Layer 9 of a small transformer language model trained on English Wikipedia (23 layers, counted from 0, width 128). Numbers have three digits each and are written without spaces.
Take only the direct path to the model's output, skipping the later layers: a vector added to the residual stream pushes a token's score in proportion to its dot product with that token's output vector.

Output vectors of the tokens that the questions are about. A number n stands for (n - 500) times 0.0024.
"iv": 417655306746491599541284350602270460375557451474617304551614632527407249465751550409486514496463255586594612512450460338797496543500550562428629379731543455712449493415641473453405651373213718566316454468634485668353409368417486294464295548263225470487677327542307619421806568471611439409456722500518250484489293641439513787623437349580683649664434641441488467528507426662429559599561
" Y": 424444585375401413535426434466435194454297472636423487353513380449325526677464337506520544296268447512352536468628490391417546429500489516574528522586526487560609464530432410422557620525517376444478406508741406389361659374610364477387497478635566401338371636451536381681379449550530408541488452517495586606508456464484563524478578529579603563396541556479599467560410525556302626524441
"ok": 526489540424414478369564451230525458568637337458806487459326380517259481327562423483531500214335503392322438407555438565607729627500565395432565434607391441252626300473443363570547629339275527785290375474745486434537608564275504241511493549417295582588369602569595341566436332361565354524371398405657561492532594347572216412529489488680648477711566582500408425602590639465567677665661
"id": 453423496493223570594567528626404376598482435619587615569334830619388541399657641441504500402565585379509386319438642418371402673500571400490596478446610347393558667297565316446487467678297652500458280485592589475604483273284569317643297666529400573762500375571477337385367493765575470542606543415687487496503376520489504503770420458475465659734680356380450377565317416437662555279653
"sh": 457457524556549570512697423451300243430680328425288591540726403459231256568508300514466359211618769554576694521615470483368430335500571376566211568406283395441496371660565477372432379670188427670366544415422547612344668239459615450626531532533710569695283466476702433628651678538566379330494716624530463459527869304551582391579275332832398739518468426629579521596577381457449500644357
"man": 320372481456487416598544287725431393352386531416631589371518463407375649479496620464486417426567726349480407406379632456474345491500225353435248578416590736696649510408849519617482547487317450801412622571378454508299691591722514512409351703673539545411345678856639582763583610658325516446397675512504297403557680324424420530746656439458580584487368251425705671486548374625483618523496
"ide": 395369496548538537459626552500326243443409543214492591475353713548478696359725584662520441252380730350391559235573239587326193542500434334519628302505644654733496662362672475369496593656309697340401393573545582492367742485290631474762274590599358541853346475479570651400308623767523650558565717396723415705549471508334482550666386447628640595807601566391496500902452477359572569385731
"|---|---|---|---": 778456533396592440405458449295443576576581486531472350335485435748509666578797366749435504487602605517457480353756438440581532546499508486443380323500276533658616619291690387628374662776044459551528329304403489693490659275324308662655646587515586524580409618662376673646321648469689650211408413462584417756616686363407259655654339573605544517523332744398578619421579563483320842260284
"ss": 408551605454486440332446255525612402464627339343590356329561752768538475372424154670363447419766367338426524415598386449641409563500405578448423557696377505279627450482562245590408526800227348641684314517508410516270661192707437332574547680445512699606455622743519504645740634519638483409647897358462478428433628238460333379508341479825413617661504425644387656598301482533470520476586
"irst": 619593570339528435456573404325357409723357387551689324333594733790461509553376500738213338377421591295468541220707637431527423751500467685423278588518439443591500540727281492266579638668272588439258599377500560496327578388496640418670496559402533536622394445504477487376423387610610726331314852436450271452654406327422143785730421347516504504569542376410214202661518444695838610394439
"ary": 710383436508538483612465306606631416290323334423575421604545491716406366317828853646411488595328614174694466070455516455674181471500394536544270591444424623410735406520586428526531492466183638514551686342293421414674651309522407540452430538637436504495314236424330672905316391341491838647464665589652417437609776536551720600602301441555576336372513688180556565490568566772472620366399
"f": 403595542349368744585561418468352719775555422410484631203751514489520459473500664416555494586637524562458575686352599374491513368500590654446450303401436526484364408548607407569571530522459398496410653580420513618500546420416535323517236421417445434429263500481503424714564385596414558287661496446226437357417468379487550444497549486359461639717644403592497388579500417496342504455562
"ory": 757374263435486453596247429640500480428326515386471327530455746535653527465547492762401608436339590191362483564980516410687466621500415413628275413537480510603701292241437559396570357602060627747662526280407167387342708348676464325390392535614337525411591380411516705387672374480547735624288712612400294478773543496415317504680587632839767411419522645216431222349420403837537500593544
" United": 398729710352524311410353627340465397361658476362469357507524356455433608500507507775491324387278539571565593613492416381487458596500486362543300658485569516535561597451539749392422566516405375376630688573416336640414672278489260652562459519455621693644425616694595628606326514530771440489360718740361441481528334351303453491454615335665612470397686390485589496548434558711592604751424
"erson": 666588482445435407456365496224607625337367546313748242427670510531317369374795385742456328244560291187367576514772670758389430515500575542283294563583433541531354468443394305554476737642090512672340653394416194279153664505357603378187543560688531565520275744726674262570351899602594519538405799752437405533566775617500186365580491547456575519560486592311455476549559581730384779469298
"merican": 477684529312560405491515350602639085234548147270542494353541572578353682302490660665282256515528451377614578270759601586771429761499428504743215451510576584461815334686451481750377729648134509516083765302634373578457654403619214520569290561376539519728246506821670403541429675620527556271391874555310455748614677230371203579548730372595686706532549432526325234459359531807443525234429
"air": 481738524539377464417525539199581377297379574566650177446666586720283559666711709462322606276461660375567439517666731283458320546500424631700412566526228425553438432452519536401670851362166586743423625575564537463402466471425549356663512456363577761669273594399737500495500365469361710753431636589428361521564508451444451493585545401372235238636451534425471386490626566505312629640206
"in": 408588400637619513369367639455583500421570518363463386614454667356688383485506585387555509439580529398592706571485552416460440417500503378485537684441578404439451480424623462526701426489374695486611440536611770775573349632605597276378475557500503522405375418649387245335644390579270632624523415533617583463484389527627482506791594571513617437768610407608648569656367448478524647576507
"ah": 603460396457442677420375460421432396443507315700544556552451265575413396582534402407445606657381440300503538358685480262516558717500278503548447531440471496270532327468642292814412599718255484706500553663609269570504504642266554500666523669617607463300319442480624445417409389428649507489345610489600433428334572542507470375531545489493340647504330368519628418647689581528422811632434
"ins": 626548432450627700313508416374336417518515307436496517428539496513602500521755603394372500237608459393618598393531625264479434534500556462493322599512602604376588390314521481466870483504197528475675442496515426868490509447488714307392507608545394566281614459783699480405794555522621655504256650508430660531349455388623315461927546520686552363781595433463662366619457490520484610422492
"ious": 577666505648526364500424580310413313509332217614563378225426588817567303600725416387366380330421656325416477466479483529513662738499523768427112236360598511587757528521496341686504705505224649760559673359623355379564603500349106423693216463731459424807423400432513617428626815675627582396241721553603373673613755303564606341669775398509659486648324758465159584724508654798287553617334

Output weights of attention head 1. The head adds the sum of these rows, row i times number i of z. A number n stands for (n - 500) times 0.0051.
o0: 284376510716575532304680424507478616255410590307436362431401666352470506557504437579446350410511210504291483492441519224405538617708329336493610663470610552426457294507656615517556623516468552647604435564543391707717411472468339418476508575379344579526295465352543601369700308494690420260416463444436463365546602802611487490753499600638426694408582616483442471473381472609580572411701
o1: 529470488664548421339507577726381414782647316532442244424596663394456211457387516437429504668527505448507352662509332573369625574520467518430380508406447582389491568506580517461723462607708434588430494445594468461464498562522479613362430422469292457632671459569571486570543390458557601400523300576578542543671212491447768518483542408442424509485438548306388529534503463450234604426514
o2: 591623372527576597395517493420760457584597376675582530688525476400413547745427497584466434379593553491388560363586489773567527326640411552635497494470520446690541553666514570591391536635286472465479733736590500421501643469570283600245375360455343478588410465412382433467458456466547566515429372665494188460491637546480558337615542738519386742542536481452502523506485575527357587512353
o3: 386526389715391492430505690459564597308455722364398346409397424490480528578454359584518468682364651492288335540531527466551472663730555541573482479477407659904481309334662551364750481392541627428514526540527499419550607569497573595473632300542767474418440431392555702542697423384439460473413531547424347329757555553391209318737657262478367557704427563399615577618264504460617570496620
o4: 429471510607531405373542635287621509276449437364567370497328532444340603475548343459634644600555534367322443454454621476340772693550687548471421569467596379329358534459374701452503516340464494552381612566623590429482555464568194536596368514691653546455486373334439508682558466690420299395304368736679494635336555404674477328596617494569392403437533505578577409560488667463544523447441
o5: 386641548477457549361336273763636557358557576467549376413530368412518439481369439499296414482369553628594484648492462440411565512439347644591681382765519439663453628723475424400522472628648584567335482505541334420487301646505427416748391308529541700435541564223534718283528403323540690433481490734538353493652286555284456685385491463386480429614432516527739350409241504436604402479604
o6: 320558532555573529556390269500779412482395322302520130559372565380615411532511410679380597517544532387509553259537383586699518338457458502330484466491396565431461697554462480661649516452376454426538635375562669459520230619651517713457484566440626353586542535567592426594328359795480425430561279473411660662476525420425361347331507641387329508261358290412319442540621426683588420580424
o7: 748396626570501458651525428582752544558370568627388282400611449549563583613495353547680465494719795489381355442472606724691508511421220608457371544637408647630329652510502393466457719438351296422440590455298715368445406711319698544690648318711396496588494668538337566465511360529337614638418439431265694263498729536331363635439661469618598431507502435575614333491366475732457563457215
o8: 326720530535194366358594493453470496375406414593549342460542394517421477335463389555299535318522485491798441194514467510613622413452329498558581409502522434375574476422310353494593506542288584583489539625423586199620515315485409391371464541511465721455718626531373587378705297357534534594571456491539579790502610518493572615537715566372356520464475464500359404402509253598574430543669
o9: 579577433476303519378526430500482637755394623553698506509755598582499579372612292499604558587514594646513374207611534550506507591419409420327551548253555502385333370475466604408447281542342582507734542425590675361640728555544495468486367647415523619711776448498412660505416472464362626400679522321689475445590675476359431385346383296455515382634421318479533434429854583588475247502668
o10: 447508296607456484348744409576708362490634581399535482528516441446672539569574592356514675403400737529467506373625654640565452540614508433663485634555389576538505568506615666604673570577494243526433729385434326503503536604385611501557433371630299582513528522612484475644492483430312302436642552597468617416454673436270465322419498461621642409534544726501509445482573263663659348592557
o11: 576421547681572462352654546616428454490585426446465712378409595236356588340521627299616601501677649516545380448446354575579297585481437588593496543636709579391336407515612580750444460438482374369524366493539444494261639518375442212641469347461372423573503462285457590452436752432487347480406458523448527605390482517709442489673607491590608641388352448324424302540521527436520468600415
o12: 578444590453586787631450296602410598398515501407433469414371421778424508634536562555380487569603454563468546625550521588534556577505669501719530555373328594535433539507640655442526528614525675559608647552600389608554330363585398432303452476448552568491727332474539515475492316475663615509574554416435344340535446334555381483471459744522548178672748421289501446533533557651565501489527
o13: 523472457534481575635502630710519586344402121506569438445543819599198644489325424627546333685451590465589590537737548603422336712463475476615502442464422375519385514476482560452493518507472439545525493484463473543441501378462371622349414488439681553698535561426419610686656613551642480520623614608421679339424522583470704528479525518456674649134528419377473469356429191499460545346483
o14: 249463785449335614544450645476424401402430547473526460456503476476579439565403712458377563180620661563502366518591575701692721562631629629257769284523213510694682825559460446336411404581462641651497417407401695391407797599329502573489564518380400645436563365495533474610573572506475481436551549429553569456448615369564584632476598511537395542658422510517518437132403482612502457492576
o15: 392539493476184492506461492334459298460723549627498509406436635465511483725296516498498286568479544529427524361479459442434419540351585449460166472299701569352601314686470417546329464440521494697418693417508515638470471545331621459585267529246558298566444264381581558588387438446552463474309470491365605417635612603468478629406543373572455534495308399500306348334652525319569358546582
o16: 501602287583565636448623297455480447640661458460541553304484526387500661443593360555330424728583475183433468567522444498356387405568582670393504436628538445590439484457383366472515431366533349403718320391546514429566583425515311435585230785441465573473558438563588587534530427533515276356444674400524459503576506505553571545579474566496423582455317607735467510608421480604392326628542
o17: 649557409530730610413657504490538577313508342733330558869560516331542783407685588417538451598489565349616501501546593475308513835462493546584523433644571466569504436598495193420569545421507622578338645449392630498476418310667519589444648634402479445672735454567531425457543377547448558230481563567382501370605569398500511582527565592557597529666482463554537458620598492374617545558383
o18: 414257550542452388518372565471586568486598608646377569416383595600496475680506524485453573720683706592617346631427556442506308585643464641356710433635442627485483682527339543488374583590438273345564665605448485314461604518355674657398321478707385404562703613367636645472731450591785427374445432550461704553509487348586448637481512559456719454629638536639590535335479686336477541691487
o19: 520373333592601541333447696606347654493342434334524557365603334691516640625708610448494286577427389536304521573355641358489596414648678555343426499426480572652469606479562551511612471368486466687242444426653355613743569368590513445676566511504494553530688591659417549423255369604496477637451707671559565402651588429615643335642685577424506405479518545504575569478546359430499420347471
o20: 660480463569290408558603507397334267369451505653278662374317357514495426432666501567629588585501548483624412436563544600519622479419653703195458566418619276299572646613572594398375496398568628456599824594561444561459375419546648641550487678344328521548353438496266501694594451402548384547660493497619502386419338575422475619424615333672595401619475559343366456693282531624507422548527
o21: 483540647543358424482637509501231415816518716563372263647620511575393611492434319267503609481608436408469461624468439413497543591568466414439398454743317303682647589331497367467524679512500566456462431590599422394481311384439532424628444478593356461482698746309647510573575746541587519571578594756551609450443717506506275438457621529387506763428435606598591520443431359501592349741434
o22: 605468709629230691456475512593485547613455691719491492491450497427494383616672503503616581491208495552608422417412465247710356534646566575531676440592552509369494415409517580217429649548381232387264456460613410330502484403546420491580364538538456584745511383567421440396677310465672433510358654621379615467466676568480570351405428377193559308626773643533620478496402574489401283706452
o23: 549667635483632608681453474413607512396305673432461619338387342544691581374602555465466420506640360715467518488265480477316611585601457492502387378379505749400532417482393403716526408498461573579379378576537602604394440629395543646420314493559642625677263422509485483659249809343438702714559516464505587384501564461368584408526424492557458668267571504552346169758512532547642406639527
o24: 462430602532443572317534607527501452366782336475480642538268551500494543592572663406551456650541359630158557537586454349457613359570490346538551586550532501527621512460410516442627526558475456499479381665295326426510367523310343256380496975492457743548491694476253436626379521450331684459326515550525451532466607626716558395533570681486524515477529432324573460583601492604515393587539
o25: 389534425558350451493230617503429328471407446427540344436431463491416504224537612600609322570436400552520529272557487364476363681581625716378591780482526542499337699458255522501526476488461344629389290418688517456618527358535448573404510322695567511218301606329523581534469372509324475562585563470262456393353155571809482648554470327586247716634622503626635334512484613663734592499683
o26: 384662606660574601573520572594471587403666426744647347647368499435653423362483330705544560670567587527533381501462543499642418413703512511767437519427292400529584627261530531361522347289552331418507450523337509505494530386512602396496687544616733332366532269505528617359423508424509473701186523454602670421459648517503702400423460697523278594611597466534418455457611488584477608534461
o27: 590444459115533763534559346598510368575525502329445549523523631611444605621650667729589240668436524368367499566536358573444755549458415424507408556588649347596566474364406668716691802598395527495615460597609399216525455468764510375379435619593569704522373665534501650202660542271584518448563360497174395530564563628457487565358646599568583305337555415435528601577632450565312376526430
o28: 347484377521473557620642538537388414335624544566491638604654262611650509596618548299488785580357539485582539558506496490323533489504450472381279315390360452589526444480590297376296488503476445446359437500367500666343510588531609514505672370444677482694573366442560407581567464739410589222498404487459337683488503573452618482420659439625418621478869467418701503428315421601321411286502
o29: 483490716432591292491552404583421437495581518460474580506575610495537504548375289216392796586579487640679406487411502489464273509409701552334429598509607476275413371583648570390235527373718516445437542328472682428483544494517384517536393571433463323642662512493433451700652497329549689468521634500389540663472554375392594587212574619633510448401435330331336403145628424402420614402257
o30: 535418386424333638494438516478538545425495551536424413396625698527653547373546579444467798577396554504622615599392342472655593563373390646372508488512511303435557634449398451305596408513475072377353331488540625580521696391580552518609597490413341089582513311367509414403490528657571395520469633411517629336573534388491640474466378564554462446647603343320439473496589547540587498691567
o31: 447380472585463509784542730457639829703426423486571500463771357353662603615638462587399594443369405585525615574275609581420658367442441589314770432540352332603340778557510389381338414530488385641311572537576505398592429475457570559534549505586507514400478433506598537515518377424475633591580446433420605441409416482580545493487470632571571508357614434487374616571524636588463588579704
o32: 491466410570565512469768687771637521508380669599734628568533496336355338570579442736596520547563588558522456508491291549432575108675480446234548730433498691301498411536545425628428560455515509705663524364579418306430601689496398467532667293529341560402649496471528494584244472480309623390504592486533423452335435487382387292530497404667442558515458668714256260414739466496537535554446
o33: 587491564549549228546457726444774571600499710392524561340589512280265421627408647515575415440363521548541471514401543523567347591392532356411324567563353245375526466481286714355642838187387698456410420710545412402581442400638620629425787543263395581324636725580311555518440572660557422307146411515602552531446530450350377747455346667503527523228787492532270146467323548351509580477519
o34: 324671640249363506405480427513484719400517610337551583481532430565535442733368602444633477566718655614404540619558666620608262379556486573546616587385437557499428517596728407362644533576549492526644415423476466626484442515590274524270329500694525465223493342437559484512453463714440431830394669587322457595551440570516532579545385516389471607376457615461656567449558557493404579413353
o35: 269426250431457481550647543207633613274573600376581632366390549372392565522465535583372314429476462459227444446822526209460610499665563588531579618548503517649446430459689346461379418439529455294355490561457446532636555383730579665384532604462521560291486507652491292393521570573479399410341524531642459592596549514256317506441635503417484646177493698415608641604573523599384530677483
o36: 457505336621498352621490418500576531528473375616405381415580418553519452507477674407555557589586540448517471452421383633459586530392533387462373418533398773267555520383527321364267569484580497621281508506670487519360664390310565557420227723346363488445439454426430358532425482418293576583356563390476380718566404365379497445767624260665562267214253307598302563532560310534485461348619
o37: 455609467247516639447510300389503532443601617473505336420632456307430563402572437579623385453464556442320706492493663422521476583560485342568393389240493490554389536389501557265550383433691519554408664674523564504570308737457553539444596398566604440481306518214390452498494598575566502374486486610365366416689344418542535568476582499348591365556286605379492565550644680418650199470487
o38: 625654750550618450522617438525779653562508445561419586310616454600559519478580381335427494378670528324593587654581553496478693555468523684558689453645524575463346453495502388580508640431524308454329457631350290439471333648475482758577589688766660518350435379484451313472467515348636404483565423657452630473380481532657586539509501471259483581558400739386345427285542348624504519519534
o39: 520490791436362421590272603304632401438525777310454590459499791632499445472538567545271675566400583455511415463467495419529512830585478463572613620533411533639587574480474344380451381461553440714558495361556464379444592353339506543414357441188445422566359549556271547501209543436492272558467386536522549226493355321531386508762574377790418258698448345622423334334347373374605179736390
o40: 437408610591421374468518331472545613676471593461651604461530412552374509647559409303468454612479636400518603428609445307629576640495536463419342348447525721601478417415521635593844397488565489304334436594483592513580530375545388564780595602119634609449495351419580422871750490770333473501603422304468497721315482212481478335641480435642449567523508399526625560493514469454615520503371
o41: 523730587662482290648450625543695491425433729250530523559376513573588427505564458630463634464458504375442529494308540661496516576579433489685422435538712436438670516372395676485433303400416579479543419358589517603678471735338365712421470489605609576631480470309415592424625568441462485562287517534408664512348706323424622558420513423441570418459451545562574480337374386405622511418361
o42: 480600669455518533654556454363558717591597385390305514503528545283456486381431555444608581267464498245403586374455577385557627398389530528740340502737439496510767647432420466506501470435263433394334101695447723599315632556446654571685432355443478458448513571303524599433501366688502475450492569701442587661533383509509620788645512431520474536591609678569538342390470540594339609568525
o43: 403465635626466505344403528696544489474510565711420513571286328453589403537551584746484506596494493528462494352356446384629683567438491106505585520584534624481582550409294587391746485480449569424554537429643459440334361412547475267434719411616497604388329304254525580697556390459315569362507375271502509584479437834586436585550522498491509490486423433343475375657619557457506594436590
o44: 508505617515565461478586469684604573362408572260533474628619483516431414427414489563616506569410501704587211624483513476542530473515447457344439783449570623474569421264326338386612368732498608380553497360550611494472460458575519455631384594734563561511425446690463518700348576385520262623386436341680550712646394623319433500616474587635454510430534657639373481515672322552543485543524
o45: 589494567733477525351705448428437635372568441224559330437472459570655357498498832445596472750549715519526650405453516498414248363249394447527561385314511448419625505434425193431546757657397648526479587376473358492551391564548638443639498389344526401471576606521511519533495534402222477350487624553661437496511650467676631432426312641531727548430562432664455310659536378395684658625471
o46: 574349478577403595556675385492683603527477614378583488412453700270478381479602619354477293515463343485512353490479738394486437483681432574515553763359575574537651399456462499520575473424345436296479659420440613518486651334386549505535520492466466370365660583189671496535614415500538567625490620505580672451429478690389443316503413507491434569690536363554269540444466417496544537547393
o47: 565490301629627444592602532430583602380347706539336451606569750465589375617573399481724649533719163698573430428628550451593370510373353494637572683162561510283377430469434469508566578484431266398604517672519559482460416637462542521426596509360548462521490515586498440352598552336403433462420438627334535398331461479485658398507558469437345456393608614674422658484430308489714577562225
o48: 690532454594533640491454247422756573342468511622426681279457412139599618550742334527577538512565342472477585516585307564706392554540453549667517500702518444394421537310727596415355389381589492409358513587591453468560684420552583532446552545526383647476508549596442641433559327552649387539507413479454701409641573541469608458437531770373765489603616410556486598477408401308380373547511
o49: 869385621448517739390481380578619725512505499654466497461456334420479515551405210217386430439451435677375474409622465653576618404757386616481552609595593385232572504599636584533342582383723498711338573381414675553595447380667397572467714565631483658536545421387491447457528457487460480419492571503446504421623417444580515428538685551490489579450326383632577408841456625669602387433525
o50: 414502472609662648660545345433603306490705575406551565624390728632418515345608615585494469482491748482652401721646529532641418242375579573435529615276598489435566370692637595859298538651423508662288429553853506539596598594456702341435441294550580386489632631314535411558425477271383524585652504535418525595326583616477698482559601341581499639454404431543465583656577383238487343442387
o51: 411390406462413536485512544418460518530503553457500515536369440654575411467247653523519540424483481429569541491483734693487349490479478412570570580559384641585504268319362297630465319622553496626429720545587547515151548393588728351462463510621637452600561397524770445492589556519419518509458584407543266496534568786569383500492574550515417471534391439310364257561495534396370547420564
o52: 633354455571509751656600627532464258481626471594404387494710468596413572646513372634441398672519426476704512480436476486469429532354533617564539568454444465381520348459565516503492477466438770605461336415498383690517331426441477551295348500560606490422384537534380407573519552467413516331465547841465528564570472507420390512356653496387692595645418277529555368505285553360496630570384
o53: 564408563644531545572496508352319760559630551570486617457610475503233357388450758522567458439808584452355602537419445392579633640338528570569388550356514418295384356582421368483581405352566832348461375481322525457581430481451647416555640416384450463426648531558502327332589662355428565605410566636322303356358401463469382385413348651387374649371502690491582472536483364548511164570503
o54: 640215562562650615777494308707485544384311590551613558302468538456694417465623695455496578419242306514370498697499569640487364612513549462582401788416758592706522752457465638475484575561369585353311639467553534617266385401398535365499399466621566682553492142571335628626561635562602491457564560553410515589575535501239592183564382290612387382453463431537354515489421540722356530399495
o55: 513357639436587614327744570385423578440512555666508876583547620334457676426660424414246449413629434795543448560375454499436424603496602614442335579471745585488647467380388610671571444658349727577440408723414596440516661484528232595541573471469664605549236609562459502530473452495622320447390370504408404455421670601446346460324373496554452556381554709154520552558428484505651688470257
o56: 467620602513650551467427556396478550456426611464278535390328811525431591649497736589541314476497703414545347360403496533468524409355745559386482480598461269609512457585579600449597382723424692535470428672307515661574589416751479485433614411769609599454480488610458494481395354531707452521713446630490522536463306553676471381490441688601686295528532428468483631598198419445449675420641
o57: 660540440424396594315484507439625475579566412588533354586530530237533528283558299708431552582460439550511548488373309436507351521455519307670409651630575449604289242269432572463528414451491485611552267425465425387352306465423374594372487744518472522565583633524440535634554674359613444635341689324415670354537656781494618421499566391481589671416552407491575471536546451668383499644673
o58: 435588729436583550641492477631542426368706471602453303521473633455590412250449575721648475580458482416467459374580561568512383486306526439577546384480429449523324742419505495376485410473468547365441464620649512306387573318423749356485570404595370426398427410578371672327638552686735467577333483492449559698681672542357633302367434395638578779340557487476484392361461353687584538538657
o59: 395397497394613529487399370352660458561483518368394468501589472596506539305589516468468598500497338755863437609636389521667563517753447362603620397375564400518376579478403438641450513577823586450566524527473705375549559653614444504454257358539357476465535405465421470434446434581379486513523559547521417384512444445520356502418604462589475577237520460497579464372443491546620298615411
o60: 724462309740488529268434548369474535705325493455246512754343370408535495623475435301424524613669410517309473474476549583571553498387431782594401459566472549688409527667498394537652621627398534301433489502621571291639494420529440470438467474544477441461353604431335493446763433430605414639621543511603549426598359499474326322208242500433661393626537539507412430537514471363470504635582
o61: 637615520583561378425524349577491329365608567403568554560646425378423540379706294503525501383422506426301650787221516469607602499437676429532599351583571553640649563586571341494563347562443489414564351507375560645564711314361345475554579537596499607394397490292629648649625341398423286527415428498566505413567360425302570763466370434571367573520389418492604460815584435668452580337359
o62: 443479501621583599304370616537715711545466510597572372589540612503495640501616749496642595354458502594467551494691449707843577636506457426263330588254594424481500410577505184242418404495400459567641529763700578357479564669374617494530481587457393450559494471633381354514580632413586452489422440356463475474559445404412240549571617454493486492441469167575585595520353642599511504436556
o63: 366548313482573264584518493680587643452458332398414585348501733781581505508352614478528576480524501518810617409412470629617611547558639464582480441600500682647384420542518714373520439428466393460554496574651461569343600698520582546607537521463503403498538365467453540496471471415669352415438514515226339500526745531461589709665425559331665419420284582279626467447688363609654338596343

Each question shows a token from some text and the vector z that the head gathered there. A number n stands for (n - 500) times 0.0057.

"il": 476421497556431576645416568675558452668482512627504487663491566539523572470468511525634449636540524545541424465560599587460511539545473644565524411569515591474444490405494491483374503500561551
Which two tokens does it push up most, strongest first? "irst", "air"

"vel": 610474556500535472479462591378461398474528375480529493538492481578457482483596421472455464430413477464577548506483395543573497426511420468527516388481569565576483544475410424436641436445551451
Which of these tokens does it push up most? "merican"

"and": 424335645550428586448578494585526517601580468492552420524459454528567427590551498422610490607516440587534385521339482576497497552461549460506567561514514587521430559564606523494538482409532472
Which of these tokens does it push up most? "ory"

"im": 467463523574519400547482588605561380765534598609555450483439517499503467483588437447531495547459467604460635604637430471575404446538556579538553418656445494513392560566462438505549447471541440
Which of these tokens does it push up most? "irst"

"our": 462471462529500508492469587445424440459499599483531488449543517458512461550517514518463430491488446524536531481511490489426505525520548545549494493431442545481545504458513549521546446475504520
Which of these tokens does it push up most? "ory"

"|": 473486568545546552519485376449459438559549595446583415436533447523484441606546441411623401531660412526476554461542427531476463462541509431483424583476412503437405588443569550449524557562439332
Which of these tokens does it push up most? " Y"

" ": 523546498485496439499511443489540502520516470561484516502513548423621458540534450404543576506554513488458510501569474506546442451445553450551509558585563493518470463501547490477473542508457458
Which two tokens does it push up most, strongest first? "f", "sh"

" on": 574384515611634355422583640427554462436411418419496511461552535483588524679460422516512409464469487635469562407472430332530405508533572585538511590528376480493554543594475488353426525588498332
Which of these tokens does it push up most? "ins"

" b": 517415427502609548491365452549530592479599509495466470454529584513606463546551557454429564623485584517392492494410522503562548387513644443433470553372508454597401555500607513513517496442552528
Which of these tokens does it push up most? "id"

" sh": 502523534674642450400523523465490428576546476462479406564514533553597524630453573422407378466483417504472521534489484457496482485516570480527495616539412401469418548484481562460477528545539451
Which of these tokens does it push up most? " United"

"p": 404407615534565649462686426404555472488578455382501211396434477553376395403457431487557291530377520533514469528483517493544436665462477568421542549581300338499416564580626402554352438469489534
Which of these tokens does it push up most? "|---|---|---|---"

"ary": 509372504540543493472562556454497549466534463463464428516473390513436513476481478407500448499448454560466569412582441453551484499502572597524450495451497500535501568513570460480490490489496406
Which two tokens does it push up most, strongest first? "ide", "erson"

"ord": 412470565481543450459560461520540535428595528486514426418471545447577456564486457306539468514524489509469546493561541453534465485504589485529539557529571512527384521618546528532536467531482560
Which two tokens does it push up most, strongest first? "sh", "ary"

"e": 436299451549416666607521696688462404363390565561387393688463502425453373419531456487711411447454578536548557415437432532494506631589387455647473554518597824569392431491538525632386526440546450
Which of these tokens does it push up most? "air"

" P": 490450568544503547477576635549478409517482448523456489586442532558457422568546504465653445421480535512518499465524514510454526577508512516552546432512619634540535506544571476510439516414500500
Which of these tokens does it push down most? " United"

"ach": 477397469529607432421499670480586518471438451507567533495541503500576532638513552454504376575466505565476566432487552405447440542536567637536533602534492494494564610484529499500493493471502437
Which of these tokens does it push up most? "ins"

"al": 499424483498458464516565577592516473456475570539552510497539446571593508549561450342533434467527485460537538528474548442494477458549608470502508510478511527538394524547507532545541511533442548
Which of these tokens does it push down most? "in"

"ines": 449484513575552541424604463411515509515617485473586360448439531476462552553515485427500440449392481444480500571471584543506462513503591564477522518531363410498401523541587482468450439510523554
Which of these tokens does it push up most? "|---|---|---|---"

" f": 443462479526529514464472564441490432455498545500530481503507567505528457534470514515503437528479498503532526458470505519421506560503567554538511487451450536473538528436541504501507468504513470
Which of these tokens does it push up most? "ory"

"op": 490425520553467548546558569561496418470469507522460449588481501508478457487519499479619472498467509477549538451497494535481466533520457469578546467517550625530462489521518509554428472432516495
Which three tokens does it push up most, strongest first? "air", "erson", "irst"

" Part": 534411546530576397501541554455562458434531362482530484510487522536495576458534510420539509569470451489540552424528530486433494489476569549498562541466408498500499601464575524476504467511517498
Which two tokens does it push up most, strongest first? "erson", " United"

"n": 387422474476400514572392636591502604441409614541574465658437451411546511602427687456511567603553691523493539555354637503383443540495610567548593438488536492370491396561644533535564460360427495
Which of these tokens does it push up most? "ss"

".": 459600393504601362415503515447488487410570547522634578528591632446564470446358519478586459534485560526392456467671296541481499572516592508547492453425474414448483558413577536529482477507514481
Which of these tokens does it push up most? "ide"

" years": 471506477509571384505528532458474464495499548516590496575563614552544543537446492470510446480445478543482513513534452546571509484523584494539557528448524471442451548426440539499513518536471514
Which of these tokens does it push down most? "ah"

"ip": 461396547538488606578473520583542447623502461531472375604495524565452490438456465498602393581497536570552451507542539499486457608503428627503505453598485483499456507443513442479362474470522518
Which three tokens does it push up most, strongest first? "irst", "air", "f"

"ss": 513460538534444537515553473518476512525549456518489462460545459480493463558624443431598406527601481530504497530465515467598384460508505515540543494578554543552451481562540499486569476428445455
Which two tokens does it push up most, strongest first? "f", "ah"

" as": 543467479595611470499515556500556477462522527559551417545528509454534497518515542416455491515475463468542520537531528533464558502455498466484492519465442428470447583429426533526607404481448541
Which three tokens does it push up most, strongest first? " United", "ious", "ory"

"–": 505555535580539512503434414421448436504486602476524481442579445519585498559524511472537444549627536575557519398531452504482430491487641478530434550471431534461482580416551489439560474491461412
Which of these tokens does it push up most? " Y"

"am": 488441541506326582624504452704574525448532493540538442442491463494493563544504403455569470627531498412560629578550615512444433523550539440637635492653490651441448512621590606529377650457546432
Which of these tokens does it push up most? "erson"

"2": 519499410548497435446498433531574466442542380464524488628618515583431516473447610435473532517581530513536533609529529517468518365458453471555546501470540507509489549418438534508504470485477516
Which of these tokens does it push up most? "man"

" |": 530496526531514547510506448447518521549503499463561453457505500505507411597559414435547477521584438514474505478588425518489408463497551451497456568502458432436444513478538557434521509522429395
Which two tokens does it push up most, strongest first? " Y", " United"

" D": 469485500562512505447500531495482486554535480496554427542495547487507566541518498425533454443474493474502508584481542490512460495463525518489529487503506464500420535483496523457476472497524517
Which two tokens does it push up most, strongest first? "ious", "man"

"o": 515581560670461506530657632587595523633416539524482473570502623471418433439681525491691567546577362425518437741648463499306358612537600446481655339529733542468616520489632428513488301454513545
Which of these tokens does it push up most? "irst"

" other": 667412571552678441616289534558419529422479407559452403450494512450543346579430627467466573601474573424622449537537418392549499411436551426476486485599647430461586509485278572498627438647524363
Which of these tokens does it push down most? "irst"

" app": 481487457471522461534501481455481469483490441539557471582554548525525513506491513445502472542469482523525520483478469551579518459485530547537585544428504511492484481419496516526511531503511473
Which of these tokens does it push down most? "merican"

"ial": 417410575460429476527651378530557493441635467524519407439449617521351386329511485395730492641548612522566482517499553449508416541466634485678501588655612524456436601517719479600463572533433410
Which of these tokens does it push up most? "sh"

" New": 471500559546541488468554559487514461525506481502515508554508502545502511563502556454557476469487482503532506528508519513497520507472559519492556480460537517511507531493519466516509465443519527
Which two tokens does it push up most, strongest first? "air", "erson"